Layer 6 of a small transformer language model trained on English Wikipedia (9 layers, counted from 0, width 64).
Take only the direct path to the model's output, skipping the later layers: a vector added to the residual stream pushes a token's score in proportion to its dot product with that token's output vector.

Output vectors of the tokens that the questions are about. A number n stands for (n - 500) times 0.0062.
"xim": 617 560 706 301 654 543 544 326 355 421 377 430 620 486 537 675 190 387 387 595 570 515 483 595 657 428 435 303 392 592 473 442 647 556 462 473 422 420 516 651 521 541 495 521 463 630 678 589 543 265 349 463 495 635 790 597 442 420 405 396 449 548 423 598
"ufac": 504 292 550 196 611 525 507 471 534 503 420 325 793 708 593 521 413 381 608 601 466 593 585 746 521 327 583 177 440 545 496 475 537 344 666 278 614 718 384 646 387 484 670 369 362 461 684 200 569 588 395 168 499 852 574 619 308 404 448 676 598 443 471 571
"rel": 500 407 493 466 616 567 490 602 567 540 461 545 365 661 477 510 466 491 352 450 527 687 476 502 677 588 525 434 405 543 481 437 500 477 531 500 453 552 543 378 462 414 489 539 397 465 401 486 535 540 542 410 415 463 579 429 596 561 376 507 445 475 585 645
"months": 527 474 545 450 456 607 398 314 171 488 451 473 496 660 583 805 378 468 483 680 347 606 640 529 740 421 355 245 489 869 419 485 443 495 585 416 590 561 525 504 560 492 504 398 296 683 620 607 476 220 351 397 462 616 423 687 482 315 579 504 669 448 355 687
"it": 472 406 560 612 457 495 364 502 537 437 410 406 457 574 525 560 444 463 410 525 426 566 512 436 435 538 518 439 678 607 548 540 464 448 551 601 533 503 482 555 424 434 407 439 479 572 596 476 475 480 618 638 539 440 508 554 526 554 416 549 429 499 542 405
"company": 264 488 435 362 530 478 224 501 568 455 466 458 538 774 655 625 325 465 608 524 524 522 610 485 360 594 483 273 418 574 470 517 554 580 466 587 377 661 609 437 523 246 464 648 385 489 664 537 640 474 454 571 453 688 507 515 348 481 502 407 690 476 250 743
"sq ": 353 609 370 392 599 728 390 569 543 450 202 631 686 408 535 755 502 386 443 497 501 700 647 635 658 248 463 276 371 395 415 415 583 555 468 271 608 449 442 763 467 386 436 561 342 610 288 464 662 481 629 479 579 535 608 521 308 557 730 336 687 369 548 507
"tillery ": 673 260 376 328 590 736 419 456 495 492 336 502 565 491 441 654 382 371 631 537 391 545 328 676 557 521 482 360 473 418 406 410 573 524 577 419 517 481 683 418 516 506 447 657 389 582 782 596 509 429 391 466 268 728 594 441 443 485 574 471 576 504 488 662
"by": 389 410 667 378 474 452 539 426 498 498 455 416 350 420 590 543 530 438 619 500 649 391 490 428 436 488 525 481 403 601 508 451 452 570 548 529 423 521 493 503 657 451 399 583 613 595 461 479 579 315 545 726 409 482 449 614 395 553 506 649 465 369 567 659
"DST": 313 527 522 178 634 456 541 526 518 223 633 479 601 469 807 607 526 303 251 537 356 723 496 553 832 494 447 588 403 606 430 505 511 837 640 135 687 555 664 534 566 97 852 745 266 347 642 59 737 501 469 158 543 535 721 542 387 364 533 501 567 295 139 786
"onom": 356 341 448 330 520 628 344 511 283 536 349 633 602 517 479 696 386 395 422 554 387 529 637 573 572 423 542 178 336 472 497 476 578 553 441 448 540 589 690 543 367 645 578 813 565 446 597 555 467 342 617 495 634 570 441 628 257 560 495 646 455 585 330 577
"Species": 378 656 509 621 684 369 277 407 377 538 335 242 426 401 771 683 444 387 534 595 537 678 796 586 496 389 570 328 661 476 513 277 529 428 406 335 427 674 681 560 703 486 604 589 457 719 571 279 413 429 352 361 315 567 449 389 272 436 743 371 581 730 469 731
"ice ": 407 571 458 552 547 438 483 482 443 341 539 470 485 585 499 586 585 466 498 535 498 552 315 502 449 558 344 487 642 504 471 591 447 494 409 493 475 341 536 476 303 460 603 488 509 472 584 435 341 392 588 544 445 461 537 664 625 458 683 654 482 551 496 672
"|---|---|": 283 417 553 119 666 574 463 559 364 194 443 440 600 550 641 519 381 420 535 500 464 441 755 715 347 560 629 500 436 419 457 512 566 698 757 249 530 554 380 423 639 244 688 500 407 585 389 336 560 716 563 185 325 833 608 847 516 324 704 627 644 365 348 432
"Ann ": 407 504 466 489 443 551 546 471 350 623 520 388 703 463 555 452 568 448 580 536 503 556 449 584 539 496 523 507 525 518 422 526 432 538 523 487 531 495 580 503 387 358 463 643 340 522 376 494 468 436 535 336 437 434 509 626 522 468 459 685 610 628 487 479
"Pts ": 465 444 277 314 774 320 429 544 363 446 411 703 346 558 595 645 153 429 192 607 313 621 322 744 754 527 478 580 452 296 431 527 533 489 647 203 504 572 709 526 562 416 773 461 535 541 464 613 548 549 437 464 411 627 578 487 343 358 706 526 793 579 404 579
"Conservation ": 482 492 231 504 659 595 544 537 496 500 312 417 489 504 640 529 389 462 304 460 514 742 553 733 404 481 487 567 589 564 484 271 632 490 659 564 595 490 454 546 399 491 701 737 464 560 655 359 567 297 198 24 455 625 499 549 372 376 526 449 613 575 406 740
"members": 338 548 598 420 580 663 465 484 339 490 372 604 448 568 635 703 453 492 467 565 349 628 578 506 524 361 497 371 390 677 488 537 335 570 580 535 377 766 398 433 503 397 422 484 456 697 599 318 476 369 456 206 362 486 472 633 577 487 510 573 727 416 503 740
"idae": 438 421 411 589 663 604 338 290 263 500 413 492 593 500 518 717 279 277 291 703 561 461 525 574 476 646 523 333 635 600 499 296 469 627 369 443 662 733 574 566 587 479 528 553 651 573 483 403 568 302 492 282 560 528 510 533 171 562 649 457 578 661 484 536
"Americ": 369 572 459 484 579 517 360 508 396 456 556 573 577 741 576 524 521 506 475 565 383 456 425 540 543 519 616 415 578 413 415 469 592 637 517 378 360 583 591 595 433 354 389 619 460 585 580 554 568 248 529 372 457 344 657 516 441 358 538 606 542 503 529 480
"Prec": 474 622 560 505 677 573 481 584 446 645 555 498 482 476 614 651 426 452 488 515 555 664 384 606 485 414 529 332 560 576 449 399 408 408 592 392 425 670 589 555 468 366 607 744 308 417 646 439 550 514 263 438 510 758 481 581 311 299 516 469 451 365 399 386
"classification": 451 347 552 442 439 355 422 511 98 488 511 358 409 451 751 621 467 453 533 633 546 680 817 700 262 371 733 76 575 538 472 300 614 599 376 430 698 375 575 354 712 615 530 660 295 552 497 416 450 449 502 368 382 402 757 622 523 658 801 683 551 560 62 571
"=== ": 519 514 600 222 480 466 451 288 405 497 504 459 551 510 500 454 457 465 406 692 532 391 539 589 406 609 574 229 302 591 370 594 504 464 564 393 710 715 469 504 584 565 653 656 452 599 506 390 484 541 348 336 387 368 537 573 518 522 817 539 560 764 494 320
"Succeeded ": 475 582 432 291 631 518 512 378 461 542 334 629 420 419 511 616 468 400 684 631 487 610 611 748 470 469 372 602 607 554 402 515 337 317 794 411 455 707 736 775 675 286 500 744 465 418 597 284 509 108 495 233 363 554 678 492 266 329 395 689 694 409 429 472
"” ": 616 539 291 568 592 600 387 230 444 534 529 624 400 456 505 449 464 422 475 623 461 446 430 515 393 588 551 318 654 680 467 429 471 663 360 558 532 707 431 516 462 426 625 490 383 556 420 631 491 480 405 168 598 650 490 603 205 396 638 399 666 771 498 633
"Area": 366 492 457 312 467 791 436 400 283 596 379 440 453 431 669 724 431 425 351 412 574 758 649 677 268 434 580 331 486 369 422 357 439 585 417 446 687 793 549 714 630 375 515 647 380 541 560 636 547 366 426 438 567 625 462 531 257 538 690 445 678 321 434 540
"unicip": 541 453 364 306 561 539 230 453 300 481 339 576 549 546 749 603 254 205 577 808 459 574 461 890 665 431 541 34 583 566 266 445 549 687 531 328 399 647 546 519 506 441 577 575 312 637 576 471 578 407 431 360 425 574 636 588 383 363 610 604 688 639 278 786
"the ": 670 312 543 425 481 479 492 435 547 378 511 381 502 525 602 564 543 567 473 479 540 576 376 407 371 477 369 542 551 603 486 532 506 435 606 555 568 452 393 549 438 540 531 540 480 584 367 463 482 529 402 417 562 547 576 513 707 672 414 465 426 605 529 408
"aft ": 617 417 364 338 518 597 522 499 399 443 610 587 536 521 481 552 475 435 519 419 511 578 481 639 534 477 405 297 485 516 490 479 577 612 445 339 403 577 464 381 641 598 439 543 626 391 513 449 463 459 524 636 411 687 562 608 416 304 630 523 664 421 512 446
"wife": 275 553 294 468 445 753 386 307 354 690 411 592 601 389 586 469 379 452 650 687 545 675 552 490 446 363 366 413 589 649 423 530 403 638 797 490 406 712 481 467 530 290 608 508 419 620 524 281 350 417 523 376 280 401 652 622 407 505 635 630 741 387 461 659

Each question shows what one neuron of this layer's MLP adds at an activation of 1. A number n stands for (n - 500) times 0.0011.

n34: 522 393 515 428 499 505 397 454 651 406 586 581 324 728 566 532 577 495 534 748 595 292 578 659 408 414 374 648 508 485 584 532 359 437 436 538 484 476 532 187 648 493 508 396 467 407 664 664 555 595 572 446 283 369 503 395 480 425 355 515 567 567 687 484
Pushed down most: "sq "

n63: 417 529 418 521 562 598 524 548 626 340 596 380 479 635 519 335 440 619 428 496 336 349 531 613 598 376 573 533 622 524 424 447 517 378 421 619 525 689 683 466 461 628 382 350 474 486 409 516 539 417 337 580 672 497 600 458 468 610 580 486 410 442 503 422
Pushed up most: "Americ"

n31: 495 486 415 580 548 609 375 444 333 483 563 392 527 540 481 489 328 426 501 559 747 535 366 372 444 399 376 601 486 530 502 445 382 636 512 690 604 493 483 421 526 439 607 565 694 557 485 535 567 392 570 390 587 464 359 554 424 511 584 360 473 562 492 653
Pushed up most: "idae"

n51: 493 584 418 214 588 475 544 621 411 308 548 597 406 644 508 364 505 428 530 481 437 661 508 396 576 622 683 573 431 447 604 604 417 471 593 499 465 412 727 464 417 509 447 642 394 292 563 471 587 506 513 636 477 406 438 513 628 539 458 597 529 321 476 401
Pushed up most: "DST"

n60: 428 372 625 296 513 539 333 659 665 425 556 473 506 591 712 553 507 430 768 466 549 514 497 465 470 562 450 484 401 636 449 458 599 444 451 545 335 526 521 520 447 314 389 455 638 533 523 464 585 456 468 595 450 481 345 539 441 542 528 619 508 540 519 454
Which two tokens does it push up most, strongest first? "company", "by"

n15: 402 512 612 354 417 646 382 747 453 400 563 537 770 507 373 392 536 532 460 525 312 656 408 647 518 752 429 581 467 421 534 625 754 588 690 659 450 367 627 441 207 397 188 622 157 540 339 573 514 683 717 494 250 525 296 369 661 453 313 761 412 610 547 215
Pushed up most: "Ann "

n35: 407 593 437 598 380 557 358 472 517 521 562 567 448 552 325 631 498 531 201 542 439 462 577 767 392 438 500 298 428 474 379 502 390 501 429 512 483 672 596 466 660 528 368 685 755 441 564 681 693 429 632 482 437 540 358 491 393 428 445 672 354 497 534 535
Pushed down most: "the "

n86: 478 393 448 359 458 624 284 474 550 495 428 661 414 451 626 453 385 351 556 547 557 464 560 487 613 409 357 386 521 664 317 621 504 333 590 523 449 552 410 407 722 592 412 501 577 520 501 676 614 409 451 688 655 336 563 535 625 494 466 612 447 483 469 605
Pushed up most: "unicip"

n123: 508 521 576 531 558 460 352 533 471 478 427 539 550 495 573 596 471 302 667 376 497 449 615 495 557 374 294 602 490 565 595 463 573 353 470 548 485 340 474 579 651 422 455 477 593 525 408 480 520 489 396 504 427 451 489 603 637 519 494 625 503 383 623 529
Pushed down most: "” "

n57: 543 377 473 387 604 495 495 649 546 475 465 481 405 608 582 414 530 562 481 594 537 575 394 393 355 577 525 386 369 570 514 286 488 391 416 563 548 583 331 413 492 520 458 547 632 320 342 455 666 593 643 661 534 547 568 479 439 610 461 648 299 600 689 409
Pushed down most: "months"

n67: 559 137 398 321 647 446 475 656 671 444 447 587 412 460 485 621 559 468 395 523 435 682 428 359 528 470 571 353 348 474 443 475 610 468 602 488 587 539 503 423 349 567 656 601 443 598 375 587 494 643 576 513 644 311 384 543 604 515 516 468 574 564 386 451
Pushed down most: "Succeeded "

n116: 504 674 604 464 555 493 500 653 534 752 567 310 515 458 371 585 661 611 612 486 498 567 359 395 392 515 522 407 309 592 601 475 424 288 670 587 426 469 544 506 420 340 512 586 338 468 635 445 526 466 620 519 711 514 463 570 513 257 405 559 427 424 401 509
Pushed up most: "Prec"

n106: 321 352 453 431 585 422 621 829 629 423 490 393 518 677 523 339 465 826 395 484 528 582 545 658 610 394 903 628 101 577 596 479 293 512 488 626 539 530 377 560 316 397 585 405 482 380 434 254 461 651 522 349 584 633 354 450 489 448 474 694 589 651 518 249
Pushed up most: "ufac"

n87: 436 368 526 535 582 517 686 528 392 412 495 654 540 493 402 425 653 377 393 468 741 456 570 596 378 443 579 465 658 468 597 683 410 548 511 459 571 494 498 594 573 554 298 469 361 602 452 421 300 313 589 274 508 418 596 584 645 625 470 439 395 496 404 593
Pushed up most: "classification"

n81: 598 434 584 623 469 652 441 552 266 491 422 469 458 502 498 590 380 477 580 544 427 503 522 325 423 522 409 489 549 633 448 562 406 344 484 534 530 423 383 532 552 373 488 560 710 544 531 443 644 459 371 545 491 504 617 496 515 444 512 505 513 422 678 598
Pushed down most: "DST"

n44: 432 442 632 394 382 537 486 465 505 486 463 539 524 551 477 612 562 630 581 458 490 452 451 402 446 483 378 386 542 581 429 457 479 371 518 472 493 566 612 469 447 541 370 528 541 440 447 474 580 487 635 700 414 436 496 471 620 539 517 600 428 438 723 498
Pushed down most: "Conservation "

n11: 469 581 512 362 574 520 544 580 496 423 527 457 541 556 589 569 617 689 463 346 581 565 493 171 647 381 422 465 802 504 420 535 517 569 514 453 310 426 632 543 390 522 481 608 445 580 492 378 573 211 417 411 508 414 553 701 613 352 400 522 570 613 369 655
Pushed down most: "=== "

n75: 537 364 614 593 635 506 532 401 508 618 478 502 520 377 131 642 458 458 371 324 351 554 401 536 493 574 500 518 525 483 558 339 609 391 606 432 502 515 507 360 542 615 266 642 359 764 652 586 451 648 424 459 518 608 472 340 408 319 467 725 592 414 590 694
Pushed up most: "tillery "

n38: 446 303 357 449 668 542 579 372 376 506 565 704 461 462 473 520 470 519 588 242 661 541 604 537 489 434 543 423 523 574 391 523 500 699 421 392 501 394 422 263 577 564 372 567 646 360 484 594 499 488 477 647 501 409 424 616 466 635 630 511 531 365 555 549
Pushed up most: "aft "

n32: 504 380 333 493 730 682 523 578 638 470 429 495 293 654 291 282 508 425 354 533 333 585 619 514 509 382 420 555 716 362 505 420 804 577 461 501 432 704 480 480 404 625 403 619 362 618 564 683 402 507 38 312 443 381 442 741 529 545 369 525 653 851 821 265
Pushed up most: "Conservation "

n80: 648 316 516 705 550 480 560 484 539 594 405 330 358 551 495 667 500 531 380 342 445 506 513 692 440 403 637 439 432 504 520 739 420 683 393 519 553 489 543 553 581 417 463 541 448 410 585 511 580 587 305 500 526 562 437 429 259 610 602 543 452 416 366 450
Pushed up most: "Area"

n49: 592 315 544 596 390 638 473 725 502 506 496 538 407 381 257 407 640 334 377 590 99 725 408 680 335 405 521 625 349 488 650 382 502 652 598 501 622 492 394 549 594 537 505 439 443 291 459 535 305 493 700 473 495 493 566 517 393 547 624 553 437 837 597 446
Pushed down most: "company"

n105: 512 597 585 569 376 560 531 415 512 645 496 519 566 368 648 421 470 396 659 512 607 515 384 464 506 551 365 446 572 474 442 443 414 528 553 535 477 644 321 517 617 416 312 411 554 578 495 513 425 602 407 558 481 473 381 406 577 493 540 462 411 559 632 593
Pushed up most: "wife"

n98: 490 556 494 533 602 576 382 538 454 586 550 492 533 548 423 609 374 762 457 613 546 453 491 432 426 523 414 449 562 579 439 421 370 369 500 479 521 447 449 408 591 503 406 423 678 501 529 507 678 535 510 490 443 402 419 422 437 362 458 609 540 581 659 512
Pushed up most: "idae"

n100: 536 470 454 409 585 442 483 451 571 437 457 522 676 462 576 691 228 370 808 608 618 526 620 651 630 436 448 440 464 424 61 573 360 663 533 362 361 329 476 468 523 454 690 587 480 634 558 371 419 363 540 528 482 545 620 574 430 396 697 367 675 587 302 399
Pushed up most: "unicip"

n97: 622 658 689 408 321 521 520 489 533 457 608 370 447 502 204 534 451 723 467 468 384 375 497 619 646 534 703 494 361 414 405 442 535 357 745 341 353 599 593 453 603 675 309 579 433 465 614 357 583 571 326 504 565 654 382 545 722 499 300 630 425 368 529 451
Pushed up most: "ufac"

n47: 586 585 595 397 468 514 374 483 389 483 481 538 531 486 437 552 341 361 652 562 595 562 493 545 525 417 364 461 457 615 619 400 589 314 491 467 517 534 528 554 653 439 479 472 521 503 461 430 475 623 359 559 605 403 579 509 591 412 412 583 547 457 552 534
Pushed up most: "xim"

n92: 557 569 377 798 440 474 551 312 528 418 636 463 512 526 637 493 482 459 306 454 440 487 495 605 586 443 612 835 573 486 469 616 585 605 339 504 471 286 425 572 500 408 544 599 624 361 437 595 425 423 770 575 633 471 413 331 507 482 503 320 427 531 332 438
Pushed down most: "ufac"

n70: 564 479 587 458 428 360 531 672 376 461 520 530 648 627 645 492 638 733 401 283 612 469 325 480 580 541 556 391 460 487 646 418 495 404 638 455 624 549 506 569 360 426 436 385 488 441 423 566 479 527 700 517 447 619 318 555 508 543 431 273 516 497 633 308
Pushed up most: "the "

n6: 423 433 566 501 653 368 485 658 463 567 453 767 570 420 511 509 480 398 366 483 412 459 461 355 514 414 682 390 477 427 545 394 812 548 276 437 528 324 509 527 591 663 284 442 419 487 570 557 659 642 348 716 708 230 496 661 574 436 474 354 495 298 644 610
Pushed down most: "Succeeded "

n43: 395 384 637 412 558 502 520 618 641 525 497 657 526 598 354 552 579 401 687 229 489 537 437 372 397 485 497 268 401 447 690 415 605 705 536 370 572 559 597 562 537 323 506 436 490 440 714 480 595 393 469 459 442 293 504 488 401 605 607 545 535 347 434 714
Which two tokens does it push up most, strongest first? "DST", "company"

n102: 434 501 505 431 488 529 554 519 502 416 466 482 563 613 452 508 530 696 517 518 382 383 525 387 589 433 437 461 620 569 331 479 396 503 414 530 474 638 670 481 439 491 407 614 454 283 318 741 509 490 414 677 367 550 566 396 552 578 599 561 445 407 616 704
Pushed down most: "Conservation "

n28: 475 606 458 411 515 522 456 603 478 575 504 536 481 550 568 453 364 504 608 437 487 607 630 598 546 466 583 531 558 687 418 410 588 349 465 500 449 416 371 458 496 417 378 528 571 455 459 408 597 417 499 663 568 366 360 467 663 588 393 623 355 370 631 452
Pushed down most: "” "

n29: 569 580 561 402 475 455 470 518 543 522 484 375 488 758 430 397 681 567 625 459 654 419 460 570 311 555 642 490 432 536 611 493 666 358 597 437 596 392 563 455 450 354 328 393 541 494 448 571 500 436 394 657 670 341 421 386 410 478 683 534 360 370 594 666
Pushed up most: "by"

n42: 625 452 585 384 526 551 565 486 402 498 519 475 590 544 703 672 490 484 532 383 484 473 427 145 630 600 583 613 440 529 622 348 687 519 689 624 567 465 319 489 280 476 376 413 358 453 375 455 527 447 489 420 481 402 461 544 693 650 689 437 463 507 561 269
Pushed up most: "the "

n111: 512 446 730 377 513 541 526 644 597 382 595 591 402 448 438 561 496 519 310 482 472 547 487 315 654 514 626 388 532 606 685 429 604 334 397 548 472 587 546 340 578 499 449 430 468 347 501 587 492 629 517 312 658 394 515 370 554 444 565 485 400 536 577 453
Pushed up most: "rel"

n118: 577 655 434 275 470 554 361 475 529 578 383 430 549 656 465 474 507 456 577 690 631 538 688 449 327 482 394 396 449 369 591 350 632 546 562 532 548 511 564 530 546 427 661 311 336 406 603 377 557 442 427 555 416 593 577 466 633 412 536 496 617 489 523 496
Pushed up most: "ufac"

n83: 512 474 499 373 423 531 695 523 330 525 488 461 590 734 584 203 728 569 325 519 458 494 333 517 452 594 668 603 214 417 455 605 431 514 414 542 470 446 432 421 486 471 680 611 606 257 437 550 320 526 409 583 810 549 486 311 714 503 700 529 393 360 483 619
Pushed down most: "Species"

n95: 504 641 633 424 478 547 454 404 587 493 496 451 603 499 562 609 401 342 659 524 407 472 507 529 611 509 383 506 369 613 424 486 553 565 350 537 508 327 515 639 546 469 367 522 491 525 420 527 501 534 455 603 563 413 523 595 640 516 393 527 349 384 470 413
Pushed up most: "xim"

n37: 456 425 450 371 362 649 501 457 478 609 550 619 412 625 513 413 309 535 653 525 423 516 540 482 568 577 486 469 443 537 435 526 424 471 492 541 442 541 438 319 522 648 443 453 655 594 471 551 628 480 448 712 520 420 461 395 631 540 457 442 370 454 650 544
Pushed down most: "DST"